Layer 6 of a small transformer language model trained on English Wikipedia (10 layers, counted from 0, width 128).
A neuron's activation on a vector x is SiLU(gate . x) times (in . x), where the dot is the dot product.

Input weights of the MLP neurons that the questions are about. A number n stands for (n - 500) times 0.00064.
n14 gate: 727,467,230,487,272,288,554,654,573,604,418,576,613,254,455,437,199,412,882,429,598,576,645,393,492,685,438,516,471,548,558,408,734,261,561,572,392,456,537,205,575,750,363,594,662,492,384,487,642,471,525,571,382,533,616,597,535,285,507,451,233,588,546,762,355,608,476,588,492,453,654,467,638,954,554,466,412,707,830,840,335,468,665,416,413,389,496,381,356,387,355,611,296,455,504,515,399,392,500,245,669,360,686,479,372,529,567,419,475,608,432,687,389,467,529,477,407,496,529,463,574,483,464,584,582,411,496,443
n22 gate: 468,602,556,446,677,774,532,532,722,349,677,554,800,224,496,508,381,672,654,457,372,455,565,258,475,813,327,488,260,268,237,475,308,464,744,554,595,520,637,638,545,467,472,560,242,604,516,616,410,439,463,654,647,484,626,480,275,475,557,436,469,496,419,122,423,427,484,500,492,388,442,600,398,554,451,370,369,558,380,743,504,454,512,488,739,363,434,552,371,315,563,250,572,548,571,688,492,500,508,272,496,628,391,564,564,645,256,622,366,383,550,593,628,384,693,443,280,572,496,408,536,442,551,758,648,596,626,453
n74 gate: 485,645,649,440,701,667,508,492,561,527,627,480,806,638,370,461,539,414,628,256,171,500,643,512,595,485,597,636,562,545,519,512,379,481,653,544,301,466,581,481,328,597,337,454,281,692,750,302,328,653,366,566,606,473,593,292,347,500,587,599,599,406,593,726,395,376,478,528,355,397,368,531,500,468,426,745,578,484,335,283,552,711,384,387,430,346,666,374,442,436,639,624,390,645,344,482,446,310,454,619,303,354,562,473,539,620,586,481,554,241,772,648,255,657,567,493,564,420,492,565,458,326,447,414,531,643,512,379
n121 gate: 884,531,684,602,685,305,448,691,314,596,530,557,661,539,611,535,229,579,370,310,778,513,543,345,482,607,578,796,348,513,660,614,579,401,658,500,362,483,603,535,605,470,474,466,331,570,425,496,478,596,399,712,564,286,378,635,682,227,536,530,549,450,730,552,626,821,638,636,531,475,420,671,757,544,747,581,705,509,632,452,496,508,487,282,513,104,548,487,418,555,361,547,440,457,385,445,504,552,590,740,483,646,522,307,310,362,648,639,513,448,254,539,384,705,350,617,609,427,266,517,593,249,788,404,783,380,548,623
n133 gate: 837,487,471,470,564,427,538,538,365,643,430,202,447,314,310,500,546,470,810,114,277,369,542,596,402,388,159,366,362,472,496,614,471,550,207,445,582,432,637,408,462,378,596,582,556,600,560,628,395,235,504,437,737,397,383,455,382,530,535,398,441,371,412,458,245,584,323,623,268,333,358,512,361,372,592,409,361,453,519,446,590,588,413,350,413,388,589,776,463,370,431,475,410,352,578,641,434,533,459,590,500,628,529,694,483,367,471,618,542,408,233,504,785,582,343,554,666,593,308,744,268,343,643,331,384,286,579,471
n163 gate: 466,352,370,542,458,573,572,643,596,648,567,343,445,582,470,235,432,435,640,536,645,409,492,612,677,537,507,430,447,515,305,223,356,414,277,454,507,714,668,297,382,625,617,589,217,690,391,612,557,599,634,730,559,358,489,665,420,500,569,474,397,518,443,360,379,575,554,534,542,568,531,378,648,415,489,745,504,339,430,560,469,453,680,376,492,519,596,511,474,496,407,807,607,589,570,445,539,707,474,635,463,523,474,493,287,384,481,665,572,432,457,942,712,674,561,577,504,594,545,418,790,615,647,511,574,527,541,364
n184 gate: 433,520,242,524,512,451,373,560,585,484,787,629,508,625,633,472,412,420,305,598,574,472,543,417,427,414,291,430,655,461,484,616,324,114,520,387,470,508,339,468,600,476,298,640,406,678,588,492,492,520,585,234,632,355,393,562,463,327,510,531,275,454,798,508,540,484,355,187,576,477,398,289,596,407,472,525,308,544,423,623,399,511,575,93,520,492,597,664,524,415,271,299,562,414,290,435,474,757,492,675,244,645,457,465,366,583,580,701,540,346,414,568,676,594,504,400,546,542,540,567,362,484,724,324,441,390,433,531
n189 gate: 462,523,288,571,551,327,561,762,470,392,546,657,365,595,508,396,547,558,704,254,360,601,500,668,743,462,439,545,523,601,527,442,670,771,413,535,507,581,752,400,399,488,442,515,220,647,519,398,333,430,601,439,556,466,388,638,385,777,510,361,493,389,346,392,346,612,504,375,232,434,449,595,504,582,492,333,674,551,347,577,445,606,515,686,538,576,676,693,381,470,377,454,485,326,666,654,482,423,610,386,252,614,645,568,374,450,550,522,458,531,587,739,648,568,691,529,541,497,485,595,500,512,391,545,451,535,27,661
n198 gate: 492,459,552,702,324,483,665,379,697,565,652,701,661,628,408,334,598,537,282,427,265,471,448,323,660,683,536,414,451,445,508,346,212,312,639,607,545,477,732,597,390,549,387,753,550,512,601,562,756,451,459,403,508,424,435,555,359,615,520,638,260,403,492,358,617,508,554,296,410,201,504,460,318,504,746,592,313,467,299,407,842,400,500,652,476,480,631,607,472,465,348,520,377,417,227,350,519,508,544,640,348,471,488,592,588,404,707,685,472,596,625,431,687,718,660,579,402,629,456,708,316,426,378,492,679,533,605,567
n210 gate: 504,712,402,403,588,775,612,537,395,317,250,618,528,529,917,546,329,700,517,539,504,404,636,278,357,553,360,573,612,669,533,400,334,705,471,378,515,241,340,533,358,583,628,172,678,346,400,635,771,458,584,744,573,594,740,404,398,454,528,719,434,512,728,525,699,235,524,433,663,461,436,512,475,508,537,295,354,626,359,715,521,611,624,540,405,471,584,500,492,403,470,648,386,301,545,470,550,422,398,572,685,534,410,549,611,418,670,214,372,434,338,674,561,423,647,400,556,566,574,565,748,403,561,308,427,669,533,383
n243 gate: 436,476,468,521,689,488,476,548,484,549,452,726,457,644,568,642,622,687,553,477,492,830,609,500,397,620,528,374,536,473,436,719,334,304,377,656,590,539,668,645,305,617,238,342,438,538,411,455,170,732,480,552,610,285,456,508,204,467,681,417,447,714,500,597,282,286,380,422,321,328,496,627,472,512,472,633,715,611,649,440,677,670,721,684,508,496,607,584,520,527,581,388,484,769,366,595,440,432,357,645,424,599,616,644,684,516,788,445,649,307,330,629,361,500,394,474,512,583,468,592,565,594,378,383,552,537,419,221
n273 gate: 593,681,524,195,293,450,537,504,580,693,71,492,409,419,573,414,488,582,905,519,597,273,533,398,488,645,537,679,602,500,590,656,504,605,484,592,671,520,569,488,603,607,537,368,420,687,516,621,591,640,504,476,460,540,508,349,350,591,442,484,542,425,459,324,398,349,276,446,632,709,744,384,590,408,524,538,196,471,447,357,671,558,374,587,305,386,268,597,358,575,530,399,704,456,676,314,435,516,247,395,350,271,662,359,654,655,574,504,451,561,450,561,585,721,310,416,445,518,606,726,730,409,552,240,556,663,512,460
n14 in: 754,300,516,429,657,591,658,561,540,406,420,583,397,528,460,476,414,307,443,392,300,484,500,443,550,275,363,405,598,776,605,561,324,391,428,430,489,410,500,362,406,251,318,341,429,717,598,591,287,435,277,423,603,516,297,674,684,801,382,472,462,351,325,317,427,439,430,405,680,527,521,340,406,413,500,580,480,566,549,407,579,341,512,197,407,689,550,584,641,362,422,355,333,564,416,411,292,281,460,504,427,190,649,299,528,415,435,583,98,520,630,691,664,592,463,613,441,475,711,600,413,401,544,578,544,467,305,646
n22 in: 607,740,553,532,277,500,439,462,553,454,672,512,504,515,709,628,442,481,654,566,481,244,216,511,535,428,607,268,446,586,742,473,496,294,712,253,636,411,397,796,387,562,408,594,619,478,485,355,349,550,520,462,575,432,508,650,546,418,318,647,475,281,658,407,435,427,400,562,352,478,203,496,241,571,519,540,558,629,305,642,861,390,500,317,607,542,504,394,546,463,514,580,572,440,583,238,425,416,466,579,324,539,615,599,370,454,454,522,488,492,714,500,473,719,465,665,276,527,504,348,366,324,545,559,584,346,508,485
n74 in: 675,483,431,416,713,412,447,492,436,669,549,300,364,472,484,397,409,459,664,465,245,500,651,414,387,431,316,508,389,504,545,636,203,667,136,592,274,492,463,537,500,405,586,468,386,543,694,596,633,818,813,566,263,468,496,384,623,517,592,629,690,642,660,397,558,344,528,363,496,613,601,439,430,378,402,610,533,354,485,225,534,527,471,305,340,504,471,601,439,400,609,447,444,290,291,750,458,471,621,799,333,303,524,330,732,615,380,772,163,582,559,488,439,565,433,565,496,559,561,626,632,421,500,516,476,714,323,604
n121 in: 448,664,652,550,277,518,702,610,719,513,596,634,684,796,348,703,646,562,372,282,400,740,627,303,361,465,469,346,540,436,254,540,633,181,457,522,397,293,596,447,469,253,364,715,581,316,542,428,833,708,522,702,689,522,363,367,496,576,566,444,379,470,623,615,469,504,377,371,607,717,568,721,619,693,460,395,358,451,354,632,585,601,561,598,346,216,437,569,649,500,560,710,405,686,392,612,652,544,665,495,399,294,561,404,762,596,738,530,760,298,622,685,587,599,576,607,509,802,408,522,382,464,526,619,543,288,777,530
n133 in: 547,728,300,480,599,420,414,672,653,469,694,357,260,573,411,473,342,634,704,463,442,405,551,574,420,442,212,637,657,170,492,476,504,395,566,532,500,553,671,371,224,681,555,423,645,485,421,368,472,610,508,484,519,600,402,432,497,556,523,454,511,639,473,425,461,473,444,555,441,392,472,266,197,656,621,460,618,504,428,578,472,433,356,644,792,694,603,365,535,663,471,461,696,300,611,532,544,707,292,696,574,592,356,751,446,379,614,348,649,403,424,476,620,715,456,595,386,531,711,423,434,484,302,481,712,208,617,466
n163 in: 566,242,431,711,521,449,409,393,536,529,443,462,548,577,439,372,641,704,599,531,557,583,730,672,592,500,451,388,748,680,521,425,612,488,614,563,431,552,639,653,317,591,681,403,589,634,341,799,496,670,496,599,431,467,521,696,489,370,353,460,461,472,257,281,512,599,575,650,521,308,385,605,512,391,652,717,596,445,549,245,563,323,705,488,549,578,441,630,336,444,557,520,714,646,258,642,523,566,569,340,381,202,394,455,459,397,695,512,252,401,228,872,467,443,559,369,280,562,854,516,496,588,512,548,203,462,587,295
n184 in: 564,549,533,873,664,661,545,447,467,561,612,423,540,366,389,349,208,694,451,683,285,739,305,440,519,489,395,595,530,467,208,231,409,425,541,627,514,601,474,462,382,515,725,633,299,561,652,650,591,390,500,631,651,623,323,654,439,786,384,515,607,514,613,530,293,594,381,409,701,386,612,592,602,588,399,391,519,351,476,688,496,529,507,471,717,444,603,570,429,650,328,436,459,489,426,599,672,684,526,596,500,469,437,541,362,661,481,559,300,522,415,455,530,552,458,461,657,463,605,481,339,645,647,489,481,307,496,361
n189 in: 689,668,404,536,599,313,601,652,394,449,488,136,428,362,350,258,426,629,309,644,630,618,508,179,255,777,338,549,445,606,481,430,539,558,485,532,656,519,384,617,378,500,512,428,624,378,590,488,425,711,401,387,504,419,492,511,400,374,426,538,581,699,492,403,675,737,608,713,402,382,564,680,383,302,881,612,375,567,489,609,377,355,388,436,392,515,338,534,481,579,528,543,546,443,371,369,515,345,699,512,523,385,550,446,593,496,254,610,329,426,500,383,469,359,323,543,421,476,360,285,413,421,496,579,558,365,348,280
n198 in: 258,342,589,500,726,525,265,582,617,566,439,471,616,618,565,624,409,317,137,425,467,592,615,480,408,467,668,512,446,584,825,326,459,422,634,450,431,583,484,615,404,463,323,448,326,394,294,744,616,654,525,516,818,569,471,576,637,897,277,637,445,572,537,430,434,417,393,425,442,187,322,431,496,677,492,398,616,383,656,467,698,457,262,492,607,459,613,703,566,640,583,369,694,613,335,463,519,447,699,846,537,764,512,500,643,365,554,693,467,529,445,760,484,512,659,573,624,511,405,284,456,487,496,580,480,555,455,556
n210 in: 914,448,401,422,154,594,672,640,308,314,230,802,391,456,445,343,536,330,484,653,571,532,612,504,500,338,508,551,420,726,464,536,440,548,599,565,335,542,353,644,451,621,484,410,471,473,384,443,629,439,455,600,441,369,508,625,449,476,373,343,678,720,592,576,596,661,720,528,565,610,479,449,472,504,232,517,484,276,600,680,500,718,588,353,320,277,508,547,532,519,607,727,425,520,414,759,407,456,464,545,309,512,572,567,365,428,444,359,484,568,120,384,504,417,463,616,240,486,400,448,622,549,422,678,745,541,504,492
n243 in: 342,409,493,589,650,400,873,326,600,435,463,481,526,530,228,405,458,492,201,525,321,790,568,485,623,504,263,658,663,460,349,739,447,522,582,542,585,482,564,455,458,466,564,496,403,665,442,508,511,245,450,534,474,496,402,280,613,619,371,655,429,496,394,386,364,621,663,508,607,633,628,622,409,326,504,500,340,227,768,534,461,522,568,500,605,448,584,347,402,482,330,357,507,500,212,514,539,508,485,635,613,562,211,705,485,511,405,493,542,496,438,455,571,663,332,423,434,365,199,638,433,554,430,489,500,481,466,445
n273 in: 682,443,674,573,626,481,384,549,398,425,400,569,569,315,703,594,583,481,729,707,626,863,642,623,458,356,329,544,571,693,642,319,398,481,629,630,441,698,344,564,436,617,410,559,627,782,550,408,523,538,800,358,485,515,515,529,551,576,422,588,450,467,560,632,646,590,324,307,651,653,492,452,455,573,500,597,534,561,669,560,642,446,571,576,664,437,633,356,545,624,709,317,485,699,632,374,476,481,692,477,373,538,507,370,344,332,387,434,564,388,558,673,596,430,409,524,366,503,698,678,604,603,639,471,326,607,586,394

Each question shows a token from some text and the vector x that enters the MLP there. A number n stands for (n - 500) times 0.011.

"ington": 520,221,393,581,623,500,510,374,372,618,396,598,307,606,487,537,336,602,311,566,513,665,543,506,357,455,471,490,470,527,584,511,381,489,563,414,516,511,293,489,403,542,487,527,432,433,634,535,548,588,567,414,342,376,426,526,581,448,266,547,458,550,443,504,609,475,723,433,528,536,675,409,447,385,523,575,574,491,462,355,422,376,470,485,449,539,449,542,448,676,594,503,574,557,446,471,603,534,514,461,546,554,481,469,457,546,582,494,456,560,493,560,427,459,437,498,526,537,507,468,198,528,682,537,314,531,451,549
Which neuron lights up most? n184

" L": 556,603,425,435,585,434,361,525,593,460,375,482,456,358,469,505,482,501,388,491,484,544,456,527,491,487,500,457,556,560,416,480,665,513,390,440,446,225,442,603,330,497,408,545,394,435,412,451,479,571,666,400,410,342,466,598,468,458,456,551,477,686,638,494,428,497,607,485,488,448,633,473,418,569,521,447,522,556,656,285,541,426,546,537,578,609,450,551,335,518,571,569,447,432,644,436,482,401,542,469,437,505,520,532,530,386,475,511,493,598,416,510,472,587,481,149,430,555,460,651,460,543,427,430,503,516,402,565
Which neuron lights up most? n189

" countries": 438,483,568,453,530,505,334,566,626,432,523,487,371,501,551,474,428,483,556,353,455,358,499,437,642,449,546,551,406,639,619,534,455,626,640,330,625,445,352,578,650,430,475,486,543,328,482,597,706,471,499,497,533,647,508,412,447,563,253,434,656,471,609,536,569,526,540,500,515,465,411,505,563,448,484,514,711,301,367,384,470,623,511,489,503,564,567,573,515,542,644,430,539,335,405,431,643,685,571,484,541,530,518,465,451,602,354,538,536,391,510,439,341,295,333,456,501,511,515,532,373,585,338,540,389,635,343,477
The two highest activations, in order: n121, n133

" b": 682,547,515,519,530,446,492,602,318,521,542,483,529,281,432,684,565,570,442,599,524,542,424,563,496,457,462,392,562,648,486,629,348,679,313,611,505,453,545,405,527,624,499,516,427,307,490,397,606,467,497,559,510,566,489,412,482,558,302,508,411,503,432,555,435,402,492,579,505,418,628,556,285,513,619,541,441,432,662,384,619,453,534,758,493,412,513,636,491,555,591,586,446,312,689,439,527,435,492,452,555,289,601,574,463,489,649,428,338,463,448,492,536,442,621,279,522,577,440,410,519,453,513,597,495,495,560,536
Which neuron lights up most? n210

" village": 473,414,668,484,399,466,402,533,385,453,498,576,410,442,523,618,489,622,444,466,458,476,519,498,443,475,666,581,482,513,653,603,355,655,621,303,412,499,439,495,502,420,509,558,560,283,550,506,443,517,410,416,417,654,433,544,386,564,174,394,376,544,551,384,576,504,656,467,580,489,587,565,499,518,567,613,509,444,557,481,511,552,464,555,549,495,571,583,438,527,621,483,365,362,478,481,634,463,396,469,618,579,669,520,515,585,344,544,516,543,414,463,385,480,695,486,470,452,652,438,380,436,412,512,447,649,483,541
Which neuron lights up most? n133

" rec": 479,428,419,478,694,430,388,752,368,467,565,642,625,431,553,534,589,616,538,539,617,500,408,632,480,568,372,408,483,481,512,481,573,555,472,649,403,412,638,507,496,420,555,596,628,442,578,603,620,678,477,674,581,413,384,386,454,611,346,573,526,534,247,664,339,427,496,510,437,453,622,533,451,342,577,521,576,467,448,521,427,406,506,533,479,263,367,403,471,575,534,359,471,571,462,585,320,520,433,292,395,595,588,452,470,673,695,426,539,396,199,525,591,493,566,430,470,568,468,548,500,600,593,671,455,424,647,451
Which neuron lights up most? n121

" ex": 551,599,428,569,497,568,471,630,380,499,560,355,540,481,539,434,518,596,635,585,573,466,226,719,641,560,558,457,531,414,579,381,565,490,523,660,414,416,481,617,345,297,396,655,384,380,459,403,619,459,433,444,580,488,471,468,481,321,466,668,412,518,549,526,412,550,517,387,486,527,526,533,523,576,603,524,479,387,630,778,641,575,410,501,452,655,427,331,693,609,530,262,692,610,456,462,447,565,553,259,352,449,513,353,495,496,564,414,561,600,487,526,464,478,649,430,395,567,468,224,434,502,627,591,369,536,612,586
The three highest activations, in order: n22, n74, n243

"s": 528,666,533,316,638,554,397,391,517,399,515,404,436,400,499,480,587,661,549,493,370,412,525,527,570,555,500,443,409,478,637,553,460,662,635,544,556,439,582,587,440,564,495,505,492,352,434,457,511,534,461,440,579,438,616,547,452,473,323,302,645,459,685,649,416,579,538,566,603,509,373,576,549,644,406,526,742,457,282,472,588,504,560,572,609,470,543,513,477,538,571,555,686,443,599,461,562,509,523,513,472,303,473,629,349,622,483,454,502,446,583,408,472,376,548,530,504,548,573,541,158,470,430,499,326,463,396,533
The two highest activations, in order: n22, n14

"aff": 485,334,497,404,609,641,558,517,664,601,636,382,490,378,415,571,415,535,455,612,331,525,450,583,404,466,550,601,643,460,631,580,396,405,634,561,578,466,590,485,659,472,509,541,470,449,425,651,388,482,555,513,592,506,487,594,520,525,531,504,367,511,357,627,804,496,452,474,601,432,644,604,449,444,456,530,478,624,452,479,547,438,569,590,476,656,371,533,500,509,455,459,585,481,588,549,516,474,340,464,559,487,575,610,403,612,461,503,338,497,599,392,478,619,541,426,277,476,527,552,118,546,597,698,329,665,617,556
The three highest activations, in order: n210, n22, n121

"it": 495,501,439,482,464,341,467,612,616,504,513,352,413,489,490,241,645,544,534,594,416,577,642,357,679,497,667,453,326,445,396,576,464,531,667,620,541,274,534,407,457,420,469,604,483,402,649,484,411,401,646,299,466,551,390,477,579,466,489,539,342,450,550,505,400,542,500,576,413,341,469,503,456,578,482,662,375,626,437,401,561,512,481,541,477,451,416,598,501,391,490,491,432,656,538,492,642,393,537,502,388,374,474,449,433,508,595,434,608,611,403,434,761,432,542,415,366,444,303,546,318,561,562,534,524,551,472,620
Which neuron fires most, and how strongly? n189, at about 0.87

"0": 522,683,393,587,424,518,491,680,420,464,348,658,490,509,549,506,380,527,472,542,496,468,437,546,511,490,715,455,426,589,572,377,577,483,486,643,438,587,503,497,625,552,539,328,635,413,510,443,489,511,473,488,616,379,426,570,495,509,198,524,547,475,297,403,400,416,665,347,444,617,441,511,347,554,490,513,593,508,546,424,542,466,362,521,656,429,476,507,520,466,434,491,534,607,423,469,350,313,470,490,505,316,473,487,578,506,398,353,511,509,496,400,445,515,505,581,297,455,525,422,454,545,551,723,464,485,261,580
Which neuron lights up most? n189

" other": 481,557,343,509,508,378,466,569,572,611,407,461,423,581,365,358,386,469,584,484,561,264,522,607,566,411,524,508,669,507,358,477,522,650,541,431,533,621,422,525,484,484,446,498,529,519,375,538,558,460,500,464,476,609,529,615,437,600,164,457,500,533,412,402,506,568,556,510,511,465,687,492,339,350,501,410,500,414,613,520,533,566,428,411,525,558,525,423,461,523,695,483,692,575,462,573,540,551,566,666,380,585,671,471,472,653,467,500,597,499,535,554,473,435,399,507,578,545,390,556,410,730,369,538,457,399,410,486
Which neuron fires most, and how strongly? n189, at about 1

"ft": 624,419,341,530,601,458,471,367,496,645,457,495,388,537,376,531,362,453,479,485,553,530,479,512,452,438,575,480,509,538,507,584,454,503,598,400,620,442,413,437,561,532,502,496,597,330,617,652,430,587,510,443,432,375,428,702,552,483,271,461,544,595,444,487,440,497,557,470,525,487,428,491,511,591,444,609,449,546,424,511,462,379,454,586,452,614,413,546,315,582,542,494,390,525,560,509,480,641,542,449,524,553,415,621,459,470,503,613,455,522,521,424,463,398,433,434,457,617,615,384,100,544,588,593,344,629,583,619
Which neuron fires most, and how strongly? n121, at about 0.37

" bound": 530,476,587,625,633,608,532,538,449,431,470,475,446,445,523,580,475,421,414,515,396,430,691,658,452,543,617,594,453,543,581,486,635,640,468,500,426,565,451,395,322,566,537,561,516,434,452,416,545,391,361,520,590,631,368,565,418,583,364,453,415,447,503,273,362,530,512,705,441,514,448,597,712,398,622,458,480,361,639,422,501,488,475,619,603,483,594,468,361,627,650,596,592,550,619,662,643,453,551,464,563,502,581,432,598,584,471,512,382,545,679,335,418,325,628,558,678,559,360,456,344,504,454,564,565,609,386,604
Which neuron lights up most? n189

" with": 575,591,388,453,482,520,570,526,421,646,497,438,480,604,505,582,421,496,438,582,595,469,436,548,623,418,536,566,459,493,701,479,525,495,443,489,303,522,543,410,489,495,548,530,429,487,317,495,390,555,497,440,512,449,452,568,654,492,135,398,483,594,652,504,419,539,466,517,573,429,561,485,501,405,450,554,550,508,569,436,544,531,484,495,488,300,454,482,579,445,665,695,463,514,517,617,521,571,486,521,472,403,482,480,440,510,521,560,480,646,520,573,590,487,611,517,444,507,577,448,348,462,403,467,507,435,354,555
The two highest activations, in order: n163, n14

",": 418,475,470,558,699,437,515,429,540,526,543,532,540,334,569,514,546,501,490,442,466,549,531,533,389,587,448,464,454,492,673,441,403,452,460,503,227,581,542,448,515,459,559,558,483,557,436,695,541,361,388,455,590,508,471,521,643,521,160,615,592,545,592,528,533,446,539,385,609,568,699,556,498,574,455,469,570,490,495,504,478,447,494,520,545,450,568,533,416,515,402,591,533,519,566,636,526,536,480,477,540,383,483,460,579,647,522,451,449,508,437,516,587,394,484,492,617,593,442,461,391,569,357,413,352,513,384,646
Which neuron lights up most? n184

" was": 491,613,452,424,522,425,681,568,509,377,520,537,508,532,625,535,502,471,516,437,563,571,616,415,554,464,438,396,660,487,632,508,550,538,357,556,409,424,393,599,453,460,629,621,571,404,485,321,464,676,482,565,620,522,381,409,502,541,122,509,536,639,638,555,508,469,484,672,381,475,409,534,472,503,283,609,572,473,514,511,389,503,435,648,492,550,446,501,457,595,429,536,608,434,416,602,528,514,608,311,545,443,484,378,463,242,571,484,573,507,489,519,442,566,502,495,374,484,616,490,466,594,595,548,640,448,437,466
Which neuron lights up most? n189

" can": 376,606,562,333,480,337,447,679,280,320,517,480,459,431,571,498,421,575,522,613,636,566,588,503,611,648,533,494,578,557,471,651,536,414,452,575,425,487,454,477,458,382,413,520,700,432,385,493,506,513,523,600,630,505,458,319,520,499,367,650,585,374,533,612,231,558,608,494,746,466,554,481,677,606,663,541,625,393,530,475,596,349,336,496,504,433,479,381,505,570,624,550,410,552,522,553,612,539,590,417,448,348,252,375,570,401,671,511,511,463,491,496,429,471,429,534,450,616,530,362,535,560,536,682,391,529,317,333
Which neuron lights up most? n121

" received": 633,578,618,580,548,561,678,489,456,470,401,512,401,774,629,570,486,499,530,591,558,436,530,615,413,488,498,559,392,546,526,463,662,377,398,683,432,534,444,434,485,453,663,581,692,346,393,576,603,614,515,436,617,407,558,395,606,486,215,553,629,568,611,504,540,535,390,590,542,602,494,483,637,398,324,510,503,590,538,458,314,520,560,511,452,358,409,503,436,573,632,386,613,572,561,512,486,595,518,384,613,321,550,401,484,381,489,469,564,478,338,507,474,541,500,569,427,560,509,636,443,513,589,518,365,472,521,431
Which neuron lights up most? n273

" Cal": 411,412,379,526,525,572,389,553,443,469,444,483,597,486,459,717,610,465,448,617,569,451,370,650,580,501,472,477,549,402,605,370,784,559,474,418,444,435,554,564,318,385,496,706,485,542,391,325,420,458,437,645,499,495,442,444,477,499,355,499,543,456,499,657,415,704,378,528,386,524,500,533,375,439,623,469,651,449,515,537,467,508,521,438,539,512,460,451,515,379,507,412,623,450,501,374,532,492,507,366,467,458,543,468,554,613,617,565,556,589,640,575,443,672,472,276,652,590,407,480,270,356,699,424,411,382,464,410
Which neuron lights up most? n210

" Tor": 487,489,530,484,440,516,393,516,479,529,673,326,504,591,539,518,615,348,587,677,523,389,601,625,687,475,430,502,597,536,607,455,594,496,451,442,564,492,628,466,607,352,614,525,285,487,422,465,401,597,420,533,498,420,583,385,439,542,359,415,304,385,341,547,593,537,485,598,514,435,511,699,424,540,582,628,399,433,536,417,563,394,493,552,527,534,431,238,542,523,446,374,673,431,509,310,470,506,564,506,451,403,602,361,451,606,453,545,462,468,600,471,498,631,519,338,326,583,448,516,330,454,693,572,439,450,344,618
Which neuron fires most, and how strongly? n163, at about 0.71

"ed": 617,607,551,409,447,391,505,457,473,594,402,634,507,435,448,674,544,556,423,424,387,623,393,550,440,404,497,620,699,493,582,750,540,616,571,421,336,447,504,586,427,567,473,562,487,582,519,638,460,475,528,589,465,435,258,652,522,635,209,530,554,554,393,529,625,449,481,596,427,431,554,523,483,547,556,579,505,420,481,528,519,528,646,509,474,550,441,426,508,561,587,537,834,606,496,669,582,378,479,644,551,338,382,632,477,504,490,554,541,495,466,477,523,445,517,684,406,506,508,446,427,477,463,544,562,560,613,469
Which neuron lights up most? n243

"ag": 596,669,539,606,595,571,397,423,329,607,545,444,473,496,426,496,284,561,523,467,551,438,613,457,680,560,391,407,377,639,553,426,296,622,523,362,435,481,514,530,520,552,514,377,594,278,384,542,608,452,500,436,483,577,546,551,474,491,352,405,451,461,382,527,499,558,609,464,492,403,277,578,456,439,601,532,580,519,549,472,614,610,414,605,673,617,553,278,427,532,513,429,682,514,557,577,628,506,366,474,466,331,394,497,422,590,351,457,496,489,590,662,475,627,540,502,475,605,512,552,199,393,327,473,502,367,466,592
The two highest activations, in order: n133, n22

"l": 599,558,416,613,649,386,402,569,593,463,467,509,463,497,574,416,376,537,454,431,592,677,572,562,442,538,659,314,534,520,450,609,510,529,437,367,596,283,464,664,621,555,381,511,481,585,454,454,444,583,591,411,372,257,460,586,511,509,376,577,546,443,515,457,519,601,491,567,446,583,357,438,606,600,552,525,496,660,480,344,447,476,648,562,493,559,370,451,465,512,501,490,272,467,681,489,600,469,504,485,448,313,433,601,511,399,531,594,438,631,512,556,570,286,623,366,620,593,591,546,233,582,557,471,592,416,523,568
The three highest activations, in order: n189, n14, n210

".": 484,420,336,428,587,551,662,492,557,400,373,537,564,405,366,620,405,648,590,527,269,553,548,666,707,537,583,520,609,514,584,557,421,601,557,498,651,483,616,571,417,351,466,569,362,383,415,541,368,459,472,713,454,536,380,480,552,566,602,454,618,516,400,645,542,584,451,435,456,620,430,502,410,754,480,452,375,701,673,605,426,530,265,513,534,466,380,539,608,424,406,426,767,514,671,613,527,480,552,491,487,520,468,401,445,642,561,574,617,584,649,555,680,472,502,518,596,509,555,654,445,408,428,385,421,369,550,451
Which neuron lights up most? n133

"th": 418,355,499,468,411,394,573,543,636,548,548,432,701,455,447,642,337,687,494,616,416,660,472,487,477,652,484,280,589,410,394,680,564,602,505,489,648,355,355,598,431,465,493,562,401,471,476,581,439,387,510,563,481,484,637,517,518,465,508,638,453,363,532,501,615,589,494,599,513,564,421,548,373,545,468,517,587,749,501,484,632,304,419,535,386,468,385,395,419,536,520,391,379,508,432,465,578,550,549,478,635,538,557,519,329,360,729,556,403,792,455,467,491,319,546,500,452,644,505,520,289,704,448,587,494,481,448,384
Which neuron lights up most? n22

"av": 405,577,542,732,596,561,537,615,749,611,731,549,626,578,476,667,462,500,528,460,399,522,620,498,623,497,523,574,619,475,856,480,531,419,431,457,471,422,536,522,543,595,580,536,460,581,541,631,313,514,539,522,388,418,310,496,466,366,456,507,322,313,635,752,551,517,471,425,652,452,588,604,380,511,452,403,581,528,553,272,462,482,541,430,522,583,470,625,411,558,402,543,614,565,474,411,546,480,532,519,305,428,704,406,553,395,564,517,469,405,388,532,497,507,573,311,668,472,471,637,341,465,446,527,553,406,437,576
Which neuron fires most, and how strongly? n121, at about 2.3

" local": 527,413,524,619,560,439,490,559,307,571,364,528,468,558,314,549,683,516,451,481,666,399,471,638,535,464,579,557,615,426,390,410,526,584,631,438,423,554,455,504,487,563,470,591,516,500,456,508,590,505,497,471,389,665,493,604,506,613,159,310,559,633,425,538,505,628,595,540,481,386,616,462,486,452,591,445,536,498,642,439,353,604,422,430,483,508,516,580,437,568,724,504,520,601,411,465,510,448,468,615,343,493,529,475,550,549,414,525,606,512,578,470,265,459,446,402,582,577,478,459,418,592,468,479,571,422,521,468
The two highest activations, in order: n22, n14

"le": 535,402,327,507,578,575,517,417,475,348,430,503,586,633,479,443,344,560,614,512,260,606,416,675,683,503,521,524,413,667,594,581,394,515,419,304,611,523,286,357,495,397,388,476,511,396,620,301,376,522,618,326,497,355,410,451,475,517,444,336,478,457,647,424,503,446,614,604,577,547,524,653,435,592,539,615,673,593,417,310,475,548,556,615,563,471,394,474,422,508,445,579,337,423,606,527,597,481,389,618,466,567,451,517,479,556,376,511,460,598,645,404,590,604,343,548,646,604,479,505,290,582,575,488,252,411,505,482
Which neuron lights up most? n74

" to": 488,504,596,385,197,387,661,459,512,526,512,480,468,576,424,585,501,630,553,627,558,566,567,452,584,445,559,550,521,522,514,588,517,529,524,500,435,543,531,619,601,457,584,549,687,474,419,580,501,495,529,494,547,614,493,588,723,506,285,512,471,536,505,481,430,520,519,416,515,506,598,471,415,567,477,509,557,510,583,536,660,494,290,508,511,416,383,510,510,526,678,549,394,320,535,545,504,541,558,365,407,419,465,575,426,517,497,566,526,617,498,642,539,591,500,528,650,588,635,342,410,358,550,548,438,486,368,502
Which neuron lights up most? n273